Layer 4 of a small transformer language model trained on English Wikipedia (10 layers, counted from 0, width 96).
A neuron adds its activation times its output weights to the MLP's output. To switch it off is to set its activation to zero at one token and run the rest of the model.

Output weights of the MLP neurons that the questions are about. A number n stands for (n - 500) times 0.00041.
n14: 385,532,446,441,335,504,570,751,559,456,431,536,529,591,327,573,757,494,757,524,402,342,684,564,388,626,506,428,581,653,302,418,570,491,511,523,481,650,530,592,633,969,655,491,453,273,457,613,897,476,698,711,659,286,584,411,538,633,532,777,296,203,681,228,213,288,204,204,411,412,642,312,691,336,429,613,395,544,494,478,559,274,589,447,501,546,430,429,430,529,685,550,403,102,547,395
n26: 466,477,461,669,341,525,670,510,257,710,691,657,513,468,544,417,580,624,533,353,511,684,415,501,581,594,666,282,614,548,762,622,639,529,378,545,445,617,394,475,691,189,680,375,358,476,497,521,472,329,493,288,539,534,527,595,441,644,593,518,183,598,728,420,402,314,473,293,427,348,619,492,390,640,425,342,382,363,460,661,653,437,259,522,321,638,496,577,618,313,597,548,285,552,422,716
n31: 512,169,543,372,512,365,444,308,495,458,439,535,695,417,531,488,608,491,408,485,429,410,300,567,453,666,434,420,456,355,623,547,391,499,660,289,519,273,614,501,644,598,510,249,559,514,518,587,207,715,379,556,511,614,475,290,550,460,674,456,318,501,979,412,720,360,506,295,290,504,600,466,557,557,539,568,596,598,551,561,485,556,591,500,458,560,343,308,391,604,858,618,740,544,701,520
n74: 563,556,458,387,370,377,385,327,591,630,384,673,309,447,567,753,536,487,301,399,370,593,363,509,658,587,356,464,384,476,537,661,503,536,415,387,477,613,431,662,540,455,581,323,680,381,528,622,453,279,483,525,803,250,451,505,572,504,547,489,738,426,582,526,446,442,640,412,126,496,504,565,536,619,536,817,566,459,591,487,282,386,411,386,390,467,457,680,615,676,575,476,391,890,465,565
n85: 579,497,361,288,619,585,528,598,412,488,555,755,612,327,504,526,435,449,699,691,470,271,980,499,462,689,638,512,454,546,428,457,501,392,530,627,539,309,679,600,294,649,366,669,484,548,323,532,681,564,342,439,320,312,552,605,671,569,529,430,421,300,662,449,459,605,505,436,483,436,388,629,472,799,453,451,591,194,398,443,350,325,582,514,448,591,538,402,251,390,525,377,636,547,331,617
n87: 456,546,353,496,429,443,488,677,549,659,555,686,408,582,493,352,636,427,563,399,502,426,431,437,291,364,589,379,543,364,273,560,877,615,742,392,701,653,496,480,341,585,570,512,659,406,464,409,610,728,518,439,136,594,679,580,399,419,488,515,343,375,376,410,505,549,359,624,426,626,745,445,332,454,521,765,196,378,459,688,674,622,267,491,520,576,360,621,567,456,673,302,529,453,512,472
n90: 492,628,643,212,597,575,491,493,626,412,373,468,662,357,385,405,710,47,326,740,459,260,319,437,335,497,335,444,486,703,444,754,642,227,745,455,495,338,560,571,478,485,330,465,456,333,571,509,683,584,376,509,435,513,490,560,554,659,370,350,594,387,500,561,494,425,633,565,635,652,667,375,598,403,662,584,517,581,477,610,636,448,715,364,627,419,335,435,835,740,284,550,456,589,376,439
n115: 635,420,589,390,312,647,696,360,490,625,646,637,492,445,192,286,425,663,498,495,724,526,508,470,747,616,439,367,395,504,511,331,827,618,327,357,447,532,618,448,502,370,696,318,694,436,386,314,363,381,227,376,606,318,456,584,448,275,578,768,588,624,472,620,473,525,468,370,614,464,466,519,508,625,363,386,460,655,610,549,633,482,571,750,315,476,349,575,775,375,460,249,605,549,587,535
n118: 604,592,681,405,581,648,601,607,410,615,609,637,633,479,605,786,619,536,425,560,561,544,474,549,544,654,349,399,594,768,540,263,555,481,387,524,514,486,410,607,508,282,691,336,557,383,667,398,636,568,289,434,424,399,576,523,406,392,564,616,460,292,520,555,237,430,353,535,505,487,460,426,512,288,452,390,474,428,542,527,508,584,722,448,249,590,552,325,396,483,612,386,498,400,392,466
n156: 388,637,348,397,553,258,731,655,515,451,306,298,525,420,218,581,565,801,521,502,393,451,462,330,531,646,411,260,665,382,422,648,598,521,548,272,465,770,709,817,565,577,176,334,490,442,657,436,652,492,773,689,683,357,397,589,491,502,508,448,393,274,391,363,534,773,503,550,445,582,337,514,648,408,589,757,580,354,464,372,623,460,367,423,702,437,627,644,537,387,484,385,489,349,543,532
n184: 473,313,481,366,465,428,398,544,442,836,533,546,403,568,460,734,400,684,354,437,609,208,484,520,540,476,734,483,230,351,630,338,612,349,496,513,409,477,533,410,422,258,183,470,547,551,392,461,561,443,471,397,566,530,550,649,535,545,613,525,454,606,908,399,479,644,536,596,446,157,390,224,349,477,497,344,531,544,694,580,463,603,441,662,463,578,677,758,680,540,476,570,402,631,548,632
n186: 810,702,379,666,336,615,658,644,294,504,531,604,393,441,437,712,249,542,291,679,668,711,362,560,408,585,367,496,286,540,532,326,381,757,423,588,476,569,609,450,461,361,639,327,472,381,416,471,555,480,452,447,736,482,698,612,557,474,429,779,403,558,452,767,481,308,445,650,273,223,535,388,489,259,285,518,374,410,814,574,370,561,533,733,412,628,669,454,247,448,498,309,383,531,539,666
n196: 327,449,676,262,608,543,380,443,485,673,567,698,795,362,281,415,434,577,293,657,486,151,464,594,541,595,375,292,548,448,594,392,457,620,600,420,397,467,438,547,512,542,450,369,673,506,315,548,561,360,469,594,416,551,371,440,402,620,714,413,672,666,589,477,322,524,484,754,595,414,473,520,510,807,489,502,561,565,393,294,664,598,454,701,341,456,324,342,657,410,513,568,827,440,444,463
n210: 455,223,559,583,433,194,464,450,639,553,435,425,692,784,551,494,570,430,467,244,518,561,543,482,672,406,698,270,273,489,535,730,513,536,625,501,477,636,496,963,590,358,452,705,412,528,615,681,353,432,283,572,380,497,543,420,461,361,435,454,538,516,347,490,614,415,615,843,468,481,394,459,290,294,478,481,531,514,620,508,481,694,625,443,585,432,608,651,351,389,346,407,417,361,678,541
n214: 341,474,494,588,514,388,513,660,676,545,376,427,597,400,412,483,431,340,730,430,572,600,523,599,463,600,465,504,629,355,492,469,599,607,461,591,613,649,487,707,353,197,631,554,469,506,626,565,308,452,560,666,584,483,563,326,497,543,256,565,606,482,579,379,434,432,807,587,755,483,203,623,474,484,235,487,452,660,810,603,313,403,287,537,214,302,490,786,326,559,479,436,689,394,348,390
n244: 548,597,439,614,406,502,677,739,326,545,459,432,611,672,407,799,560,621,512,430,404,362,467,563,496,448,559,686,382,560,277,418,370,586,422,516,404,448,515,479,526,480,666,675,461,615,530,405,632,477,522,625,479,599,543,623,346,616,664,462,254,451,737,496,222,425,346,497,432,526,765,455,583,302,301,714,257,200,481,297,678,607,486,407,452,316,692,462,299,805,622,214,365,658,476,486

Each question names a token from some text and the token that comes next. It shows the activations a of the neurons there, in the order above. A number n stands for (n - 500) times 0.0095.

Then comes g, the gradient of the next token's log-probability with respect to the MLP's output, scaled to length 1. A neuron's effect is roughly proportional to its activation times (output weights . g). A number n stands for (n - 500) times 0.00086.

"8,", then " L"
a: 500,500,500,500,524,500,465,500,500,500,500,452,506,500,500,500
g: 563,424,625,566,632,545,554,446,503,584,457,672,407,428,540,655,292,461,459,376,541,753,318,473,770,664,468,545,599,301,638,487,293,663,427,413,445,606,593,639,601,296,482,438,506,407,308,650,429,560,398,437,574,511,398,669,574,266,375,434,543,419,518,748,358,468,685,650,513,440,424,640,494,487,312,354,700,446,466,377,612,619,531,358,470,200,620,497,441,440,472,527,643,538,458,398
Which neuron, switched off, raises the next token's probability most? n186

"ed.", then " (A"
a: 718,500,500,500,500,491,497,500,500,500,500,500,549,500,500,500
g: 477,488,548,598,353,460,464,871,538,527,398,512,474,457,459,580,353,669,396,328,627,328,564,538,685,424,492,674,257,591,400,391,554,729,576,517,370,351,379,546,593,489,721,314,452,332,242,634,566,384,455,561,484,476,491,557,588,521,487,588,684,567,342,423,534,450,472,433,558,745,564,520,345,369,463,658,546,452,305,402,580,216,355,536,637,635,393,670,603,451,565,586,508,523,461,571
Switching off which neuron hurts the next token most? n14

" bet", then ","
a: 500,500,500,500,500,500,500,323,494,502,500,500,500,500,504,515
g: 556,503,498,475,625,301,458,649,522,442,451,600,516,700,498,612,500,290,461,596,389,495,667,556,456,482,566,778,579,493,340,606,399,620,679,521,457,718,633,168,597,675,272,567,318,473,498,529,525,489,508,419,738,417,595,500,539,385,700,548,500,354,197,639,525,432,543,435,656,339,556,417,617,544,410,595,519,413,431,505,605,420,293,518,376,542,514,425,376,576,478,510,542,244,535,277
Switching off which neuron hurts the next token most? n115

" Al", then "ph"
a: 500,459,504,500,500,500,500,500,500,500,498,500,500,500,500,500
g: 662,743,740,480,633,540,287,517,329,456,407,787,383,438,359,396,364,493,288,552,767,517,511,521,438,518,557,423,505,465,452,554,408,560,689,451,426,393,537,448,559,546,505,542,449,238,431,695,533,584,418,465,379,626,450,371,443,478,476,485,579,450,530,553,370,591,351,518,470,571,376,621,770,365,662,443,520,486,487,694,418,426,127,483,565,577,405,515,607,745,505,549,370,597,629,406
Switching off which neuron hurts the next token most? n26

"est", then " through"
a: 500,500,500,509,528,500,500,490,486,500,481,500,500,500,500,539
g: 672,510,645,302,515,368,405,537,392,595,652,459,416,643,492,414,362,364,493,403,513,544,652,352,491,472,441,521,600,611,423,627,426,604,359,470,698,432,383,331,597,720,409,477,453,539,501,375,312,439,337,630,465,301,515,414,404,678,699,590,550,310,465,438,434,680,485,247,604,588,566,469,477,568,692,817,450,553,262,479,633,414,607,451,582,717,650,342,620,387,580,483,466,349,560,580
Switching off which neuron hurts the next token most? n184

"ight", then " by"
a: 500,500,500,592,500,500,541,500,736,500,508,497,500,532,500,499
g: 492,669,275,669,674,490,512,528,401,547,384,619,401,510,578,394,589,594,266,386,439,255,376,431,404,694,443,432,416,444,420,449,534,439,617,685,708,590,649,295,600,549,570,458,410,336,527,538,399,539,486,464,585,540,378,649,534,329,493,488,409,577,377,493,292,514,728,521,348,503,749,545,603,439,263,632,594,531,479,672,452,424,329,703,576,664,499,478,498,655,450,655,535,597,404,240
Switching off which neuron hurts the next token most? n74

" a", then " d"
a: 500,500,500,513,500,500,500,500,593,500,500,500,500,475,500,500
g: 483,527,622,442,538,453,577,687,464,646,522,623,737,550,506,604,502,443,505,534,691,318,569,618,648,598,344,463,576,546,670,292,334,329,538,637,725,473,409,427,725,176,479,474,496,378,431,358,390,471,614,673,477,631,409,554,478,256,447,589,490,604,685,300,508,556,482,428,386,506,269,520,594,418,509,482,586,415,513,311,493,318,680,383,313,357,455,664,517,377,634,480,435,649,460,549
Switching off which neuron hurts the next token most? n118

"vers", then "ion"
a: 500,537,500,500,500,500,500,537,500,500,500,486,500,500,500,500
g: 159,524,293,699,494,569,618,449,620,690,530,328,511,481,632,371,516,704,554,623,266,511,503,415,533,518,543,437,428,563,521,532,522,325,379,348,337,481,643,529,637,237,481,326,550,291,641,529,386,392,790,397,444,429,418,716,526,493,601,629,401,478,669,534,476,441,479,609,462,629,523,459,434,487,760,593,493,566,390,602,446,370,497,699,363,660,351,547,626,426,455,526,579,553,389,413
Switching off which neuron hurts the next token most? n26

"E", then "x"
a: 500,500,500,500,500,500,500,474,500,500,500,435,500,500,500,500
g: 763,845,482,384,476,708,613,549,604,530,689,515,344,484,532,354,208,348,623,460,518,362,475,536,578,701,467,495,649,496,612,455,411,426,460,304,491,512,517,456,430,338,555,460,540,351,606,479,582,338,602,504,500,514,403,525,438,470,507,402,660,370,739,328,716,702,543,314,526,273,526,517,629,510,369,441,415,634,517,632,613,594,484,621,369,349,403,654,499,455,497,499,423,403,540,263
Which neuron, switched off, raises the next token's probability most? n115

" for", then " re"
a: 500,500,748,500,505,492,500,500,512,500,500,466,500,490,500,601
g: 561,542,452,187,355,530,526,333,819,667,459,332,761,481,498,653,630,440,454,348,547,455,510,376,499,708,451,635,647,406,543,604,503,459,510,485,407,347,305,402,658,464,601,495,520,520,533,360,281,468,704,393,414,535,458,671,610,430,526,673,553,552,499,424,613,449,379,513,563,519,618,363,265,653,693,490,619,349,473,513,588,310,314,585,424,553,463,657,550,563,357,528,356,356,643,514
Switching off which neuron hurts the next token most? n31

"ch", then " and"
a: 500,500,500,500,500,500,500,500,500,500,500,500,500,500,500,429
g: 408,293,318,453,530,288,423,520,540,576,630,501,483,629,446,437,425,340,326,369,596,622,760,542,546,523,586,659,410,586,270,302,401,439,605,605,536,544,607,514,703,604,279,388,353,664,436,348,545,531,548,647,505,376,664,498,463,398,425,837,299,368,301,445,629,488,636,481,531,490,539,264,383,625,347,576,640,428,560,657,444,550,630,599,616,459,519,511,629,557,610,586,513,385,455,453
Switching off which neuron hurts the next token most? n244

" and", then " dist"
a: 500,493,500,500,500,282,500,500,500,500,500,500,505,512,500,500
g: 539,425,407,682,717,360,658,395,583,618,504,565,359,337,371,400,424,602,597,430,604,426,556,454,550,753,566,505,462,482,593,587,546,505,464,284,574,543,245,391,496,599,615,601,478,367,536,423,447,452,418,670,490,431,657,524,607,615,396,217,397,530,566,220,598,393,484,557,275,533,458,661,598,526,560,449,715,366,301,394,239,304,619,714,388,533,452,656,645,565,589,556,532,529,561,436
Switching off which neuron hurts the next token most? n87

" the", then " the"
a: 500,500,500,500,500,493,500,500,608,500,500,500,503,500,499,500
g: 628,678,524,456,424,440,371,528,311,499,597,736,695,264,557,496,530,638,474,743,615,437,612,609,345,459,498,525,553,417,520,441,591,669,637,538,797,398,605,386,452,553,399,339,518,591,371,576,463,542,644,434,559,526,585,340,464,553,534,491,566,734,464,441,362,447,584,313,512,644,715,356,447,450,393,618,469,563,655,302,544,252,496,451,369,527,659,233,348,418,524,300,430,383,424,440
Switching off which neuron hurts the next token most? n118

" he", then "at"
a: 500,500,500,500,500,500,500,500,500,507,500,500,500,473,500,500
g: 592,546,500,422,667,418,322,349,585,336,517,353,512,366,460,550,486,380,397,537,357,377,469,383,452,605,367,654,680,756,650,439,312,365,403,439,464,333,340,340,490,589,581,604,379,423,425,441,485,668,456,443,460,647,372,770,644,593,364,417,678,557,586,601,652,582,717,593,585,392,538,525,392,471,640,355,611,400,508,578,508,608,370,462,363,430,688,407,474,466,444,410,667,571,838,604
Switching off which neuron hurts the next token most? n210

" and", then " Al"
a: 500,500,500,500,500,409,500,500,500,500,500,500,500,534,500,500
g: 390,455,606,508,510,359,469,513,453,477,461,491,731,434,364,393,229,731,447,442,437,632,412,537,893,493,310,300,531,628,640,452,553,623,489,549,639,485,494,323,484,464,423,348,785,576,424,508,539,374,442,534,590,434,555,542,466,439,386,472,446,348,571,741,434,501,404,549,719,663,336,545,358,256,450,330,592,544,669,537,611,606,622,482,527,724,486,397,542,307,549,476,551,442,610,413
Switching off which neuron hurts the next token most? n87

" for", then " pl"
a: 500,500,734,500,503,482,489,500,509,500,500,423,500,511,500,584
g: 481,318,640,376,563,554,559,464,811,554,431,329,621,389,546,580,514,647,689,359,504,460,405,529,413,540,546,432,504,557,594,524,487,359,420,469,478,606,451,518,469,550,570,581,363,617,552,420,430,158,710,442,443,644,266,567,568,524,572,596,310,479,469,399,524,700,346,389,763,312,433,322,499,674,532,389,760,502,384,341,479,525,389,574,522,538,378,788,691,604,383,506,465,406,414,540
Switching off which neuron hurts the next token most? n186

"ivers", then "ities"
a: 500,500,500,500,429,538,500,500,500,500,413,490,500,416,500,534
g: 581,374,476,479,646,611,400,423,474,314,628,667,591,698,591,472,328,414,298,533,501,755,662,436,441,612,560,371,543,486,334,706,491,555,637,552,596,379,463,509,619,484,413,322,528,489,627,340,550,565,600,346,623,634,466,477,568,639,697,657,537,454,278,515,552,445,413,425,378,532,596,614,220,325,605,323,612,698,486,352,448,709,361,531,506,274,503,246,503,452,482,524,488,342,475,565
Switching off which neuron hurts the next token most? n184

" O", then "ra"
a: 500,431,500,500,500,485,500,500,493,500,500,500,614,500,500,528
g: 626,420,374,543,507,423,503,596,368,688,582,192,685,332,611,692,639,624,546,534,578,552,532,576,698,396,432,575,515,607,601,583,632,293,436,560,477,602,503,458,381,437,577,565,377,234,382,400,580,619,224,344,736,476,255,465,386,451,639,626,489,409,618,558,583,445,362,481,307,562,423,630,452,586,602,577,361,621,446,439,257,479,474,424,452,461,648,513,433,700,632,484,515,546,483,303
Switching off which neuron hurts the next token most? n244

"ide", then "ally"
a: 500,500,500,538,500,500,500,500,500,500,500,500,500,500,501,464
g: 457,402,516,467,440,483,611,460,615,361,693,624,362,517,461,605,654,373,611,558,499,274,480,605,571,392,700,446,452,467,655,330,450,602,311,586,466,382,483,486,481,577,437,609,458,600,476,297,447,301,413,438,610,606,451,686,419,525,438,390,442,380,536,472,269,547,328,452,616,649,580,455,459,381,449,778,395,460,519,737,595,528,546,294,442,553,342,505,556,941,545,434,684,453,420,693
Which neuron, switched off, raises the next token's probability most? n244

" m", then "ail"
a: 500,500,488,511,497,426,500,500,499,429,500,500,500,500,780,500
g: 510,480,696,366,464,539,554,520,500,557,419,461,447,548,440,379,575,673,645,404,457,506,555,497,657,457,538,463,555,432,537,523,644,602,471,579,613,444,714,490,441,248,520,298,387,475,553,314,434,448,324,514,374,544,522,323,382,430,390,412,409,379,627,488,676,612,638,449,794,715,528,557,632,381,771,685,556,499,412,423,400,610,649,205,537,423,420,484,378,555,617,150,386,465,527,716
Switching off which neuron hurts the next token most? n214

" J", then "ee"
a: 500,500,500,500,500,500,500,581,500,500,500,500,500,500,500,500
g: 658,478,524,618,452,645,439,420,417,533,626,295,493,410,718,649,713,484,609,300,387,477,604,602,583,482,474,649,641,475,498,346,457,471,535,514,493,578,568,745,282,343,410,613,306,476,381,465,427,490,471,351,535,362,161,561,379,397,549,463,536,505,660,402,624,798,596,593,567,432,405,414,445,630,595,412,449,314,391,500,445,568,674,471,565,500,565,682,458,238,550,477,554,472,315,719
Which neuron, switched off, raises the next token's probability most? n115

" 2000", then "."
a: 500,500,486,500,500,500,500,347,494,500,625,500,500,500,500,500
g: 490,645,507,630,563,799,451,684,425,346,683,609,351,408,637,582,634,360,437,717,466,460,642,324,310,515,599,596,345,650,421,424,446,362,517,380,399,377,523,430,449,445,365,734,390,499,554,400,259,523,505,446,326,374,448,670,576,503,417,594,559,622,419,509,714,573,378,501,382,578,551,393,366,662,625,555,458,488,542,706,409,378,384,508,590,429,552,380,612,529,345,596,252,609,518,707
Switching off which neuron hurts the next token most? n115

" ag", then "re"
a: 488,500,500,500,576,500,500,500,494,527,500,537,500,500,500,500
g: 271,527,549,518,484,314,550,599,589,594,499,589,530,502,618,399,555,492,570,309,662,367,501,722,608,514,478,339,528,388,763,572,340,458,392,576,427,278,447,549,368,430,512,695,356,280,410,412,560,629,747,570,629,676,419,499,540,453,809,441,438,596,429,491,495,460,420,558,350,549,404,532,488,535,612,338,608,558,386,488,595,305,633,318,680,554,250,436,352,595,612,305,649,552,544,483
Which neuron, switched off, raises the next token's probability most? n186

" v", then "ol"
a: 431,504,500,514,500,500,503,500,500,447,500,495,500,500,500,500
g: 649,615,350,565,401,544,389,479,525,757,491,423,602,444,568,358,623,198,509,505,386,406,700,486,518,349,442,563,623,487,532,170,622,506,625,626,662,462,554,345,476,465,493,437,606,547,512,518,463,728,658,303,505,433,564,486,338,625,361,685,797,586,669,482,565,274,219,637,471,540,434,437,485,453,494,512,296,478,480,723,460,629,591,515,486,585,387,430,449,392,557,377,516,510,454,368
Which neuron, switched off, raises the next token's probability most? n14

" mar", then "ri"
a: 495,508,500,500,453,442,500,500,494,734,495,500,299,500,500,500
g: 469,630,487,513,547,444,578,450,617,527,357,409,345,347,500,511,692,618,658,650,491,703,562,468,454,389,543,640,221,397,580,468,470,474,541,407,323,475,441,424,413,518,625,298,328,455,586,549,349,569,567,430,558,567,607,603,669,529,472,498,470,677,322,456,302,424,352,397,599,618,468,528,417,529,548,529,471,651,413,640,421,335,730,621,464,247,629,543,416,977,451,425,440,350,524,609
Switching off which neuron hurts the next token most? n196